Layer 4 of a small transformer language model trained on English Wikipedia (16 layers, counted from 0, width 96). Numbers have three digits each and are written without spaces.
A neuron's activation on a vector x is ReLU(gate . x) times (in . x), where the dot is the dot product.

Input weights of the MLP neurons that the questions are about. A number n stands for (n - 500) times 0.0025.
n7 gate: 309385670650421300524620316481589522475390678641526520574438538631774462525455383263679481560842384396368337523637437253372462286702525311370576743529468470608424649391455616489569555460500529439530518439473628280398542468374548602662549610459472536306332716553437534337452410562507442702
n9 gate: 390423689554538639492461382486599565507594405475475519262647424500440265382401363608340436497507466447694573349230414461421615518539435745224878597310470585600434510479463559431588459741440439383507477251315557446516595480511434282542573587496543521515743682456407513569657523373544463579
n14 gate: 614407313462413376624705460585313474547520765370736432493401544487500633421613568662387593468578623543509437580472329554339648401500271320577497491386412587580181373500303422388446528578511603411389324590441449401411400547719444528554681507557428510472425456525537494322484503464494345509
n22 gate: 830556558407448411239398573478376381588422535395522908511614595440449570479540592593493572442458665423474623343639500480576281689663493588706581534461278709467510554585436308570571409799358542522674571535492566540692463575397639366461568507642642631400327496658304464598461660518558489389
n23 gate: 551445589583260363462439515482593207798309710514665500557468591605253485421486467568663680435475552454608461388493537396283373507439410482507431422497492554431567594630480440460461602386481462463500524352564300460424470497413687690844547397638493468187494382264654500521266403584561656456
n24 gate: 437302384573372408591453477527665276328503535526569422477363512807631436560619608503594573456542329334431627613413497599440356598480503453474608394481630391387518478387413339375550664444511440653760435446403517497485595513493445153338621564303475474542446471491648572526546472558563346256
n26 gate: 568645589642606570664565510572800438476399574455593336459560446403321582506513402601500664622713544709509514673563584389500578480529491510574304369766660478706482599450401575379510530541541543553422406454523617546460470549615396520164464507552386522469529736641401544594614506616595480359
n35 gate: 497470472590528563376441500418503444518532577325619565385379379554378622558632536690564426432326541611577604433394497576308425570412494533348441573613630455633485292418591740520651507768531413393640515466480657487543513420288522343609536328493336649606570355500273515314662425560598647591
n47 gate: 674282487543580547471315577355680483526390470552455374356493630259471613582486391358503601355419493567494562568487487251465518482594597398497489444611526264437487519459523654652673584529426353664458418547761412281518736618562428419496484688658461351732378428682451714571247420513559532429
n52 gate: 530432304348827473653489322504347632608449475629489371576598417550656654356496582510472496458471539524570500553476276306530481549767464661375631361414442614456592466259445337549444612641480663314422451592292478643562420353449308625592379380493310623613384371504631213586504561572427447253
n63 gate: 304521554720304608389500429393535373608606590453567633603570326566462596471278644554411507616431448518521259566478604515500459445507200483503435519418436449415547519662364511459277553382629387441412525665630640249363510564397414525636484435571541507393661434269371613343467450664398427597
n67 gate: 489624524567316330628710611474549677428583552431456590634334356525655571455256478368390730312739397621423493523462264361577485485607454519460299659625601295375500551425562581414552515492450461316533325339657585638354568465315511318404575522364384385384421528720285596450583544298559572667
n88 gate: 546676440516529412504493407392473350469659598414556363370516549426441413453395477437798606409539542542530603397450438374181343534450519403546748509230577559546604666584463405661411312525381414341497488481497406399375619581413487538539589325567692364311488612355614473375494631628509596457
n89 gate: 496566399671593368379342421351537476554374503258546572391489587528255457581677420649490618405632576698558449555356447464446572558604517543443301500503361311679579490340643492544662552285376367482443497514400349620783544402466766692574420369597480500572262410503530422382332269472530548656
n95 gate: 531535432379441567453641651604564444590584415592452489386379583423436396370225355374587671536543507249385494511407350590356782622445559445633517548603529435558471256473439643601493712330597477444510487457496690510449444432345413518719353441703446593359482601558408679384369528358506204414
n98 gate: 507672493654549440539463485474447359363532660642584613356464439689788455517551507362668449621301319356603412288521446411610250560504511607391456552720643471617537870208469569359516546659357451691617493455397482437545725500589489334413510437353517529589497408653558388443504588627573726578
n99 gate: 545414671736577314489633441260561456716562480694507729466442494368493472467279747322415524358412382633393599421490487582696567553402567581458521523405518386389564471341562485581402661588562427486392438573464637447626439424427336595489617373643490693346516496576277610530370644207470486416
n131 gate: 603601644326570562725569458423598511450549634704542500369545426544443585198364550385589420223648485383517436186454479672313924516603449331462558521474544651519704486444415265512479400432749660270420646358528673600500461421532366456525472342424461507500456430587422679331552696662583449514
n137 gate: 538393678457326575511308514581766621484579520469832581616551604469601613474497349464608403431439510448330345590461367469395546468434517391486394372530243497510581487690516631482342642559702550486636402547431626440613789654295674691575532535647458473482522379507629701544555522365546260452
n144 gate: 479553425467530458380500621552319394497656405274538723503412657426745633640698406601464428533641717511488574688452468404341548226341503416784563581383478620541341621540327538580745543566449681613438497576550462343418440435699564594534365500493465497515512778683471416563476465463533461503
n152 gate: 624326487537561326485610500640379466520385460412444158524583341404530615446353586574457274433521455402564282573381579462546454547440354607486360593459575500634726641497338340565466173433489307728521434321507529511687729366381424612592315608479592483365468253675457599575510431521500456530
n158 gate: 434545521587467561350405519506406631642584617556456320416494388420677423303662271318530547673448460517523503412297444588481367558629312733672659334454613359506450523549529451510422497377646437610459538533487506391547516586603506593538292346563568451523483455602611489530410471659702591553
n159 gate: 446552446310409361554432435586640650265507419547419457490493629553649562465480781551544591583497703439405452566573594561452425434686529702426586586533443540470300428503393418689493578511500442694354383506546449593414614656621477404331610273218614385625464607468374613500689444448264479390
n176 gate: 385580417364418653461320350231479703475413487524490468427540491662557294381406476683525598471490421626500331549443393466588592597310383438497486653507439584493509613523525388648244454392418636451255316604334445424482542516289669400408443631895614411468494507423509448480347453516446458450
n179 gate: 424389428719558475432323609553579585421599389424596274405520553520523602454616642637938452462398379295642468583485414485593516492355438374408305379180822280283735627731699504508470378419504415570548711550295532676610323553420212390408500406334425543530583491527545525500441619597439711321
n7 in: 545376600424598419320443436519562609468726572545545404463796461463475358639414485518624395593364420440459409481496553520447690512322442416275450443570552665719423500353532858469626393576568388446485691514571336466583577425587555285615570604549539566345626516435542449215981291573603216500
n9 in: 471511410681665429569526504437579609476511451681366473654464428475414611528305419545517471251564602609593604428647476642482478429653489363678345668673673649518426605632646540285307343639427490504398534594826364559317541572327257592437656485804554354539438607486656589278378530571479598459
n14 in: 582521362351471444356520401673342589589340568429655399460383402672363572381564717551446690419328530609438476496541386319538613455548454490571417574507389615622292434470294552414423468543547712726463462669242377403479315670482443468588462483592357394529466663629443512408560669382436647648
n22 in: 476508666576588496395369468338184519619477549409520757261570285303466532714670560496578409293651450745713500340578256611532416671556573416615412609616441544377581651426708439706603613601739504341349571454446287423738471444345371441328411561488574682517300340447315522696492434619620459603
n23 in: 409571304458528698669384310611421518531521535605615396521618412634561312634590522723425446607398402585714568631527524625238453233685570456612471565539408345631416497433659580603727584623711531470413364632372368456446481428607493691461432187369666596477536722565591326402514436454538717480
n24 in: 556221522528478500715530490507676421439503381581549448526375583561509453488617493584442448497513465382666471710555424450543500580598409477425606506589614386248436406570369384337482620458604650715582386409333477420451520379310478258543549660454625455573397693491643692687641482681618453330
n26 in: 545558404437598466541455488527670520483503696417485462336392441384363585573476467548424521537599486678489580509542425481386611366518497503589431551625635494682652497483369513467429569333513480485428548509618699470555454565453424541678397682626347357487473581750369516462643528569715663289
n35 in: 503469436510588462396544707613423451564626619247665482530447481460449503695369558638618402465263533576540753325642503696357667552514594524396394519553639544574519371404601791582504564579721497559595608510577548531613472379290513514540418486585348573285442563519380754415523369454606591544
n47 in: 481532509556629516556416553399548455462604589299534536534546639606544497535488692573398546347603674503584577256616494455656556570491739591500447515356441512680534509373416747541463376474353452430537410565726425481453436553464482641581668746331462300582545358677408483476488471452647449558
n52 in: 587577439579319368444304640534376307362600493455609456496348504559461362678407523550465417571474723416592604554482507493560534154560536374552409344631774654590549451665598479618545690126369424728674211475806454607377365454583434377361384699712528540516449475475405619536411441693532539479
n63 in: 572626481321461475374627661535260335699537445507276370305530535347667562548524490452410354536443636456717573546535672485524314249278283469612559381513468531398598494403452315406581514594460660577610676382432452590494633487554714604474522517562481390352478466335583525480728519348484504446
n67 in: 544517490484237455536402473705691510519480346456266557271513491562588609774437568611538591618523679450445413556462381512382486507392383347681544462569429356527494450674447400428376277550532510510537468581511405493438410395340355745719538452348478418504497515689613436392625624744420337403
n88 in: 497535448575372454395408359253486536343584445558605583413577369400487455565473507506574640562500401642308668564599433469356232346339530213626652609397586595377620624660628319566297249431475490542524462611383376465370609700518416637596525385438647373305614522451516580477614613609481542487
n89 in: 660578277524696489696409504463560325541675379464417681311468395603606574459756698473367623686666528628671461639588551434420405173471430511753551579595255522616645628341466424537449542442531517422442629563617551283506396517645461607441395360405541581431360365666517392627518527637315635497
n95 in: 541584471432605451496414493306426401705195467514473493466564388613564500448507497423429623296490619529584521652324630472469318584517536396446545584434583367664623430676701602552456672467594592364651487369880452607383504629482644619548503663493500367424721548487490324622309503526632458567
n98 in: 391554480480358695411659401707504452497566353682448433659559569644493543600497393317338374343572486668573544591599454360564475730532402721504667692449652335395490621527513496507454209381385476583521530476551354407472486702489490444725615582429467428604664546487667207527428698680473515605
n99 in: 550476489456578694398407573578417671128489408546611337549443274672374715445595512500583684763474627385427359611662586573311860370531511477385445337399549512565521700384507347637329286333744692468346507596512531602358512638686587605471511473512611526557722487511436434589519717336456488557
n131 in: 565673471471644421455527438597686467367530215241481602342410571444791368544367593417575599558291522443451500437521447462369327367339397492824713760663500439668574610481443386457388560318516287716711539529508527380328488655456583665446500648458546455415472558580375694615778387533337409436
n137 in: 496541497524406629565374410259678521551511507421761550504429607479584515469543431469571489377654559592529462652611520480496362364367268332450292530521326636576493697738614393445597776633416562452691588607526674438452611565250810788399349412742560447462481327568547689587549493441439504483
n144 in: 434527306443430476472381477393459417410659469553500665578481802455516601516641453494354348660561727514392518650466635401321397412308576393766594572535629586530466610545389496584689542444510430588579395497596580544541422519698526486414500618450503532507601709654392467337468274273566609577
n152 in: 477633479540549529491353593331509465529500613536391563553301560538371343615458249543566674343489565602594447523455474378610582405432473509506637386541325553449487443442694692560549674545423645480418471492395511609386356574432456447369560397359511481506614512390490403459445508634444520453
n158 in: 665608479414635443342469584352388554392527515584494411509543317343561579353710415435351472556370539543697453381485347511453287602562344538503616433506697395553468463452619562516476719408579482551721526616506519323593503471539372513605381314481517403533430646509387466482436563521688487307
n159 in: 537455532345477282557615500517514666231245256644480507503510667592506637481453814580472534401474640586543521406371550521470524455642529548544534440402365399436281541411346467712562504507475423593432478442475398640473562630461483241248720514283572424482376533378334543461536559415475437487
n176 in: 493489470446404467530372386453511394450381429754479564385434533372403547319623561567410617567307552545609484533457583292215425641464558622574417717545515422326605533337338547608454496466148364489507490490304382626609435570489636713781566601714397483444404279513460433706263549538487646500
n179 in: 889543591430444555370550357672520426648519489492622773682511389684457434515473337445388473602605813549545462448432525545268562618654648566462410641806403703792464461361464776363608468492415644382515500577436434449436524348549696455483435586504514294585396521365801563604572518444667282539

Each question shows a token from some text and the vector x that enters the MLP there. A number n stands for (n - 500) times 0.0084.

"t": 559431410296612537540595558434302281341611521554443319748491451502204430512494430542431448453446369550581338654544458514593438518299452460493598597531322594522544674498532519482346320542693293584577441369588558617554362418534498652466233664220500332661452540403515874535646654467612479455
The three highest activations, in order: n131, n152, n26

"| ": 336585419408602468503485535382380374480629428568438453780262612450237289607518358480447736503398432687528338535590506507641458336414404482486758505414317652470441519433563752480484472685510455665505528354607594689510370413465539551468372614266484490704363439368493720481551769682483415554
Which neuron lights up most? n159

"August ": 402533390381566479478385500498303362455499490576401534793405511470221265535560225465483678421343442594360308456545764398600570416292318428489755630525287494413383589421650606525471540667547464637627402424584583598538381376511478440517458578222496540536419489368398599475583717661600318460
Which neuron lights up most? n24

"th": 567470553299614524442601338437341373215491437591418421723393359446161479578486481469527440551462412538665298677604532458511417452225363552394550571445377546584431694577553481517363404646621349630542435365682564679592334278457495578609251636343436408437403472445446696505564746412515477389
Which neuron lights up most? n63

"ic": 648530354413539405672620480579379298355427574520404343731417536451218407552471426570333529611486444524512351553448364579629570464278372641629556752466449589536486592640483507461261317642643299531512600531514531670486537401525471680553212543255580534653411439412525799576601698522612437592
Which neuron fires most, and how strongly? n131, at about 5.2

"is ": 524596419450620562559460488409362478556458539706437406810280578418270328547531288539376651349449548523618288543420452330722448444298469573448625613495273594431478476450641728550297576800480358478550538383572621660483402434383458533447426468286395403568346605359554709438521709584483412459
Which neuron lights up most? n9

", ": 427536311421537463475366586419421421389592378543460518862304629482217280573522361461514647404321571619497124620452470369667436421173388475511614601448295558470466592486713636624436524612473470540376568402560602553473325435506489506545392616305438517525330580403509633406508640658525383455
Which two neurons fire most, strongest first? n144, n89

"name ": 414525502380497553531446562342383513460370707557474595576282664418185210551559337571364607380370473599536279530494537262495460434300461438535675672470295551307522554384733652663369687700510471670542603418461525644555367445492385644470527520337570428607411519505498729398386625555641378510
Which neuron fires most, and how strongly? n176, at about 12

"oc": 572486329465411448659605536570321375394420480560444287625306495401336420467402349467415538625561381428619280662439327634548457511359554649575558727394394754669549629477528506402325392543580296552502530534551567721570561384491496518546292517334603714636366528431449906454447699588566427555
Which neuron lights up most? n131

"ina ": 450581344357619541576459513491358449474507537599466529789291542486165244579515201579428577393402574573473354537402577340635531391184366487565686601445253569372354534466590669612404516577430472514479420465538505701442370403499455544508434488313407577565441518407594695430496733755625401459
Which neuron fires most, and how strongly? n176, at about 1.9

"in ": 470583506392594553528360515432344409489453409674508456861344616462220346636584302567458678452453489590540255549467446395596503426206382446392719612500235537443436588496757711565415480742574417600477428322570578594427368525487503565466392542281412487537366518419566615483491748560579403447
Which two neurons fire most, strongest first? n137, n23

"Mod": 657419452559412421510637435524312471395433401592389255678345529427382413640475365526544551644579401488510273649531474490510471612405432617495515671358321680630495498454540617683417434439557154685420570508673578729489481350605470810441313606313590593581466381594487748477570646412680445631
Which neuron lights up most? n7

"University ": 475514325458598495574523490457389408457433578562561382708328529368310278536677333618360555465389629660495374478420428289570528470355443520497621625384314618450200586451630744683427528595484538555546470560505456566483450354531434647462611590180490489667463503461608634442580756743768338373
Which neuron lights up most? n14

"h": 466441550351729438466481555533366312344534510546413452876354447384242465510471550524328531603561380480548379573586594587470412366240430525413549617478399521503430592388597555391363231697636331515524289408563518686549413304409530552559215712300524397541517429525493688482622683564620412413
Which two neurons fire most, strongest first? n67, n35

"ib": 530340604519570486550593392695377394607545517551373322804358449383270236370615413468454557538602412567541398682382395616625531500252521657561527522376303605598522592394556560542401267646661300528399328491664531671523579360519474672530406598277598456489375444460390678515367762447564432552
Which neuron lights up most? n99

"om": 564414389462642398426567488503427520352376462668499329708338486331283380515456543356520444518691333512656267657480513636667551383228489520601594649373421679544432643454531655418438402526695267519507516450599672732679490435443506616627266553321637584546351589415411667458428703458648414494
Which two neurons fire most, strongest first? n99, n7

"ress": 519420281411550312602497566498404409430457405532429403868262594473354415523543478701349526428483550446533308474453655556578503446287331598409614831538335534471412753462516521466322389551515381594548555483664492525635439382524450518513377621192679488664381484503347730473541699569600367507
Which neuron lights up most? n159

"g ": 460572353373604549533381557442359367453539536615431557779298596449132273534436248608470607450381615579513347542488544478568448485187391476547705619461301438412492577436653680601427500679536511643430373436437546731524348434449451610568341502208419388537510510385532686441533651681527491446
Which neuron lights up most? n176

"a ": 537618423443623509502443552498449449385420498631526462855295539481115367493530333571498667394416461619522351519353470321505435459213420546435607696528226473388537629518709742560341528512557496410431422509469502637459322456455662623575419466418499563604414433354663725419509746642608520420
Which neuron fires most, and how strongly? n176, at about 20

"any ": 508579454423604559500444544510455370330539550566428401816425603492093260561472279565390614287443489599555309558289484433509474565194494557508703466535229641361411536428679681554397558555543501665633496418518521670546432459460441480459423439274506506650510550347609531389524718676541487394
Which neuron lights up most? n24

"==": 509456543561626632468463523368454437490667384533344453667270536409221355483511338497402690563432640567632251631527396530680454340362358512345510538434240570433432507543581737640179389618474344599445473492581448636519448347600539554423549573226427423550252674461413575487508742557611437526
Which neuron fires most, and how strongly? n9, at about 2

"enn": 510433220447575396543550480627339573457424457649527329735330554348167401601460414539439499472534382427592286696537553612537415461311422574501533749417483612513434596418481545336493342577609389628600414595613574639570367272480350621570364575313353547494351463365346792452539762495584524554
Which neuron lights up most? n14

"there ": 550755470468553415522353519509555627351477616553411586782278577353404320597368287519494713324404541569511319610412576416531492466187418584508487520548369580495332761496608758701442548709469484626533592454546606522537441338518399370404470536204602461471381551569405609443541765450616452443
Which two neurons fire most, strongest first? n159, n144

"including ": 467472422289593476465366519374489439520566649535347571791354609396285308629566350597409714324406585519671257482507460372555550372413285533400669500370126509470435500395648600610408473705466410562426508297508575646436366524473364505464497516330433523512370736492494526454550780606614498473
Which two neurons fire most, strongest first? n14, n159

"ist": 682324493535630434640627374612395319385523480475494401735356433365218301610484500493417607569579541574525286616362624454543594531197436542410575714417229601500534558392600530531363370557767276615512555457689578522613549440530546453651209452333552511631445384508610517451493706544595468533
Which neuron lights up most? n89

"W": 495318433377675456381445489488351304450496410538492312743346481448243525583488397498356428486513519617453376581589683407497295497278476452403541643422390644586296505376603682498432345638660282626501377448620640663492390372468441535641329692227477508540327345470556717586623652553622538604
The three highest activations, in order: n35, n152, n47

"the ": 341534556442554514403478640482308342437542575641432442774431605536202447671526312437487616344465449448591301489506472354532498515147382473251696628448238586499498542429671802613440546709498494682530484395599478500513336549484589516486518455375485479690370440332615604577540730603548443450
Which neuron fires most, and how strongly? n98, at about 4.9

"J": 487286422357572556534469457602285472579505428437532366676343511354229431484588363372523587471516426452562306629458542562480321398377491451510578763378386616585351549334572600292458300661634317690452410599665568698466355405414455576549285755335483500549303405502520698454546761477584432500
Which neuron fires most, and how strongly? n14, at about 9.5

"In ": 490586613339590515563345499489467353393455501649510486869324575503315387627561198543529716458409552588488279482499508416604433392284302376362739633512255557467481665494651654551457424673515396588572339415531554633445484555448468463386431581164409518584375482360590496439549712501624419486
Which neuron fires most, and how strongly? n98, at about 5.6

"0": 372384436484613482609559303497127331401453450614507443691372466527355381521619502525471550521508536558529413578503525513604449452237519482583731533335316558597430511578489582508491456641748324644553456402717638613692495346463533448482428685157574546590358514463587791537547721672616382538
Which neuron lights up most? n24

"G": 485286333419683457460524380553384319423428392475437356699357512438232493485629352448356360468435441565427345717516510510624273386387502467431563586398349622509414498518628592437405265611679283563441350441663520690470423417438481467588262621302565470550391429546543707496578847608646422556
Which neuron fires most, and how strongly? n52, at about 0.17

"medal ": 313522397378601405522526574352287488529321521459432498555349506179386277518554381675369732413452471609479393530455452285596472547357301417557515525496302573421307634501569718522416480804571498723534538382452523675571261387521414542410357522269535542530561616421493671447366751501580404468
Which neuron lights up most? n14

"ings ": 532651437445595465527386542380334381451504525619496473802202531496231314603489288532545614399380590624591292602501610392539477470127344544499638626448180638408438557511631685570443431614460487572455488520465529616549370337467444643508468484237460493530432530380421589473582722653656418549
Which neuron fires most, and how strongly? n88, at about 3.9

"May": 532279488441526400557626483664435584498433395467477302805344526385302330479498410645508587391443523543388350415479678502463498465271489491359557756438371577533404693337476579491341547624596347681666358441653521593515381339665394566525322598304717670529412357481351692467534745551619455530
Which neuron fires most, and how strongly? n159, at about 2.9

"–": 415477378384562549575330439500371445434567509557497455814335588474154296587457407545500651574498494677539302504538428391671369451373408519498836513367358419525377498487552693502493532713666382537431429341598587664606359455508548476553279562325486527583319556421450665403575793666638439459
Which neuron lights up most? n158

"All": 492452420564565542445695426581373349568554436432487270478396638356230419635538466508432682550526444509419428511530605448524462533263585455267554768395433678574472618238610621436533477545662435611514461356542591615564420392585318525654372712333476551559356363542454674410545825579723376259
Which neuron lights up most? n26

"Sand": 618339352485599366428516342563379490386510438467433278617332505497291317477417501561493575572461521524459386725585670490450470584186429557433576672422283612451376690375590599457430444639602371620411445250622551608467344364498420515543340614295458503404381359551489729501553830726613471394
Which two neurons fire most, strongest first? n152, n24

"hold": 512516412424404488359546527574361430478420453536471420695175548327337373541637558628409600652509673533611438407554558443560483481183530607274525694482404500489426654375606573560362401697570397661534478304674621512738518362617463553545268683233588482580582400505409550390574742434692389483
Which two neurons fire most, strongest first? n35, n152

"Po": 554424451437516371545507543365394519311457469625492238677415583429349477533521341575406516484514438537562299613593552446549429449377407575524559706271534617769260646401483731595435452538602138655366464415557560698460357432423501535524319609292768616612292482421499715418561587589540388474
Which neuron lights up most? n159

"M": 534304450383493514451489656456372396437508325440401280696340450398297444467499371403447533468534465513474381587509526482477303434346662451488552673393334664631405531354537608402471285645599255618593464585581533716402408450475529636572265714219589642592311425423587796520492744555622477525
Which two neurons fire most, strongest first? n47, n152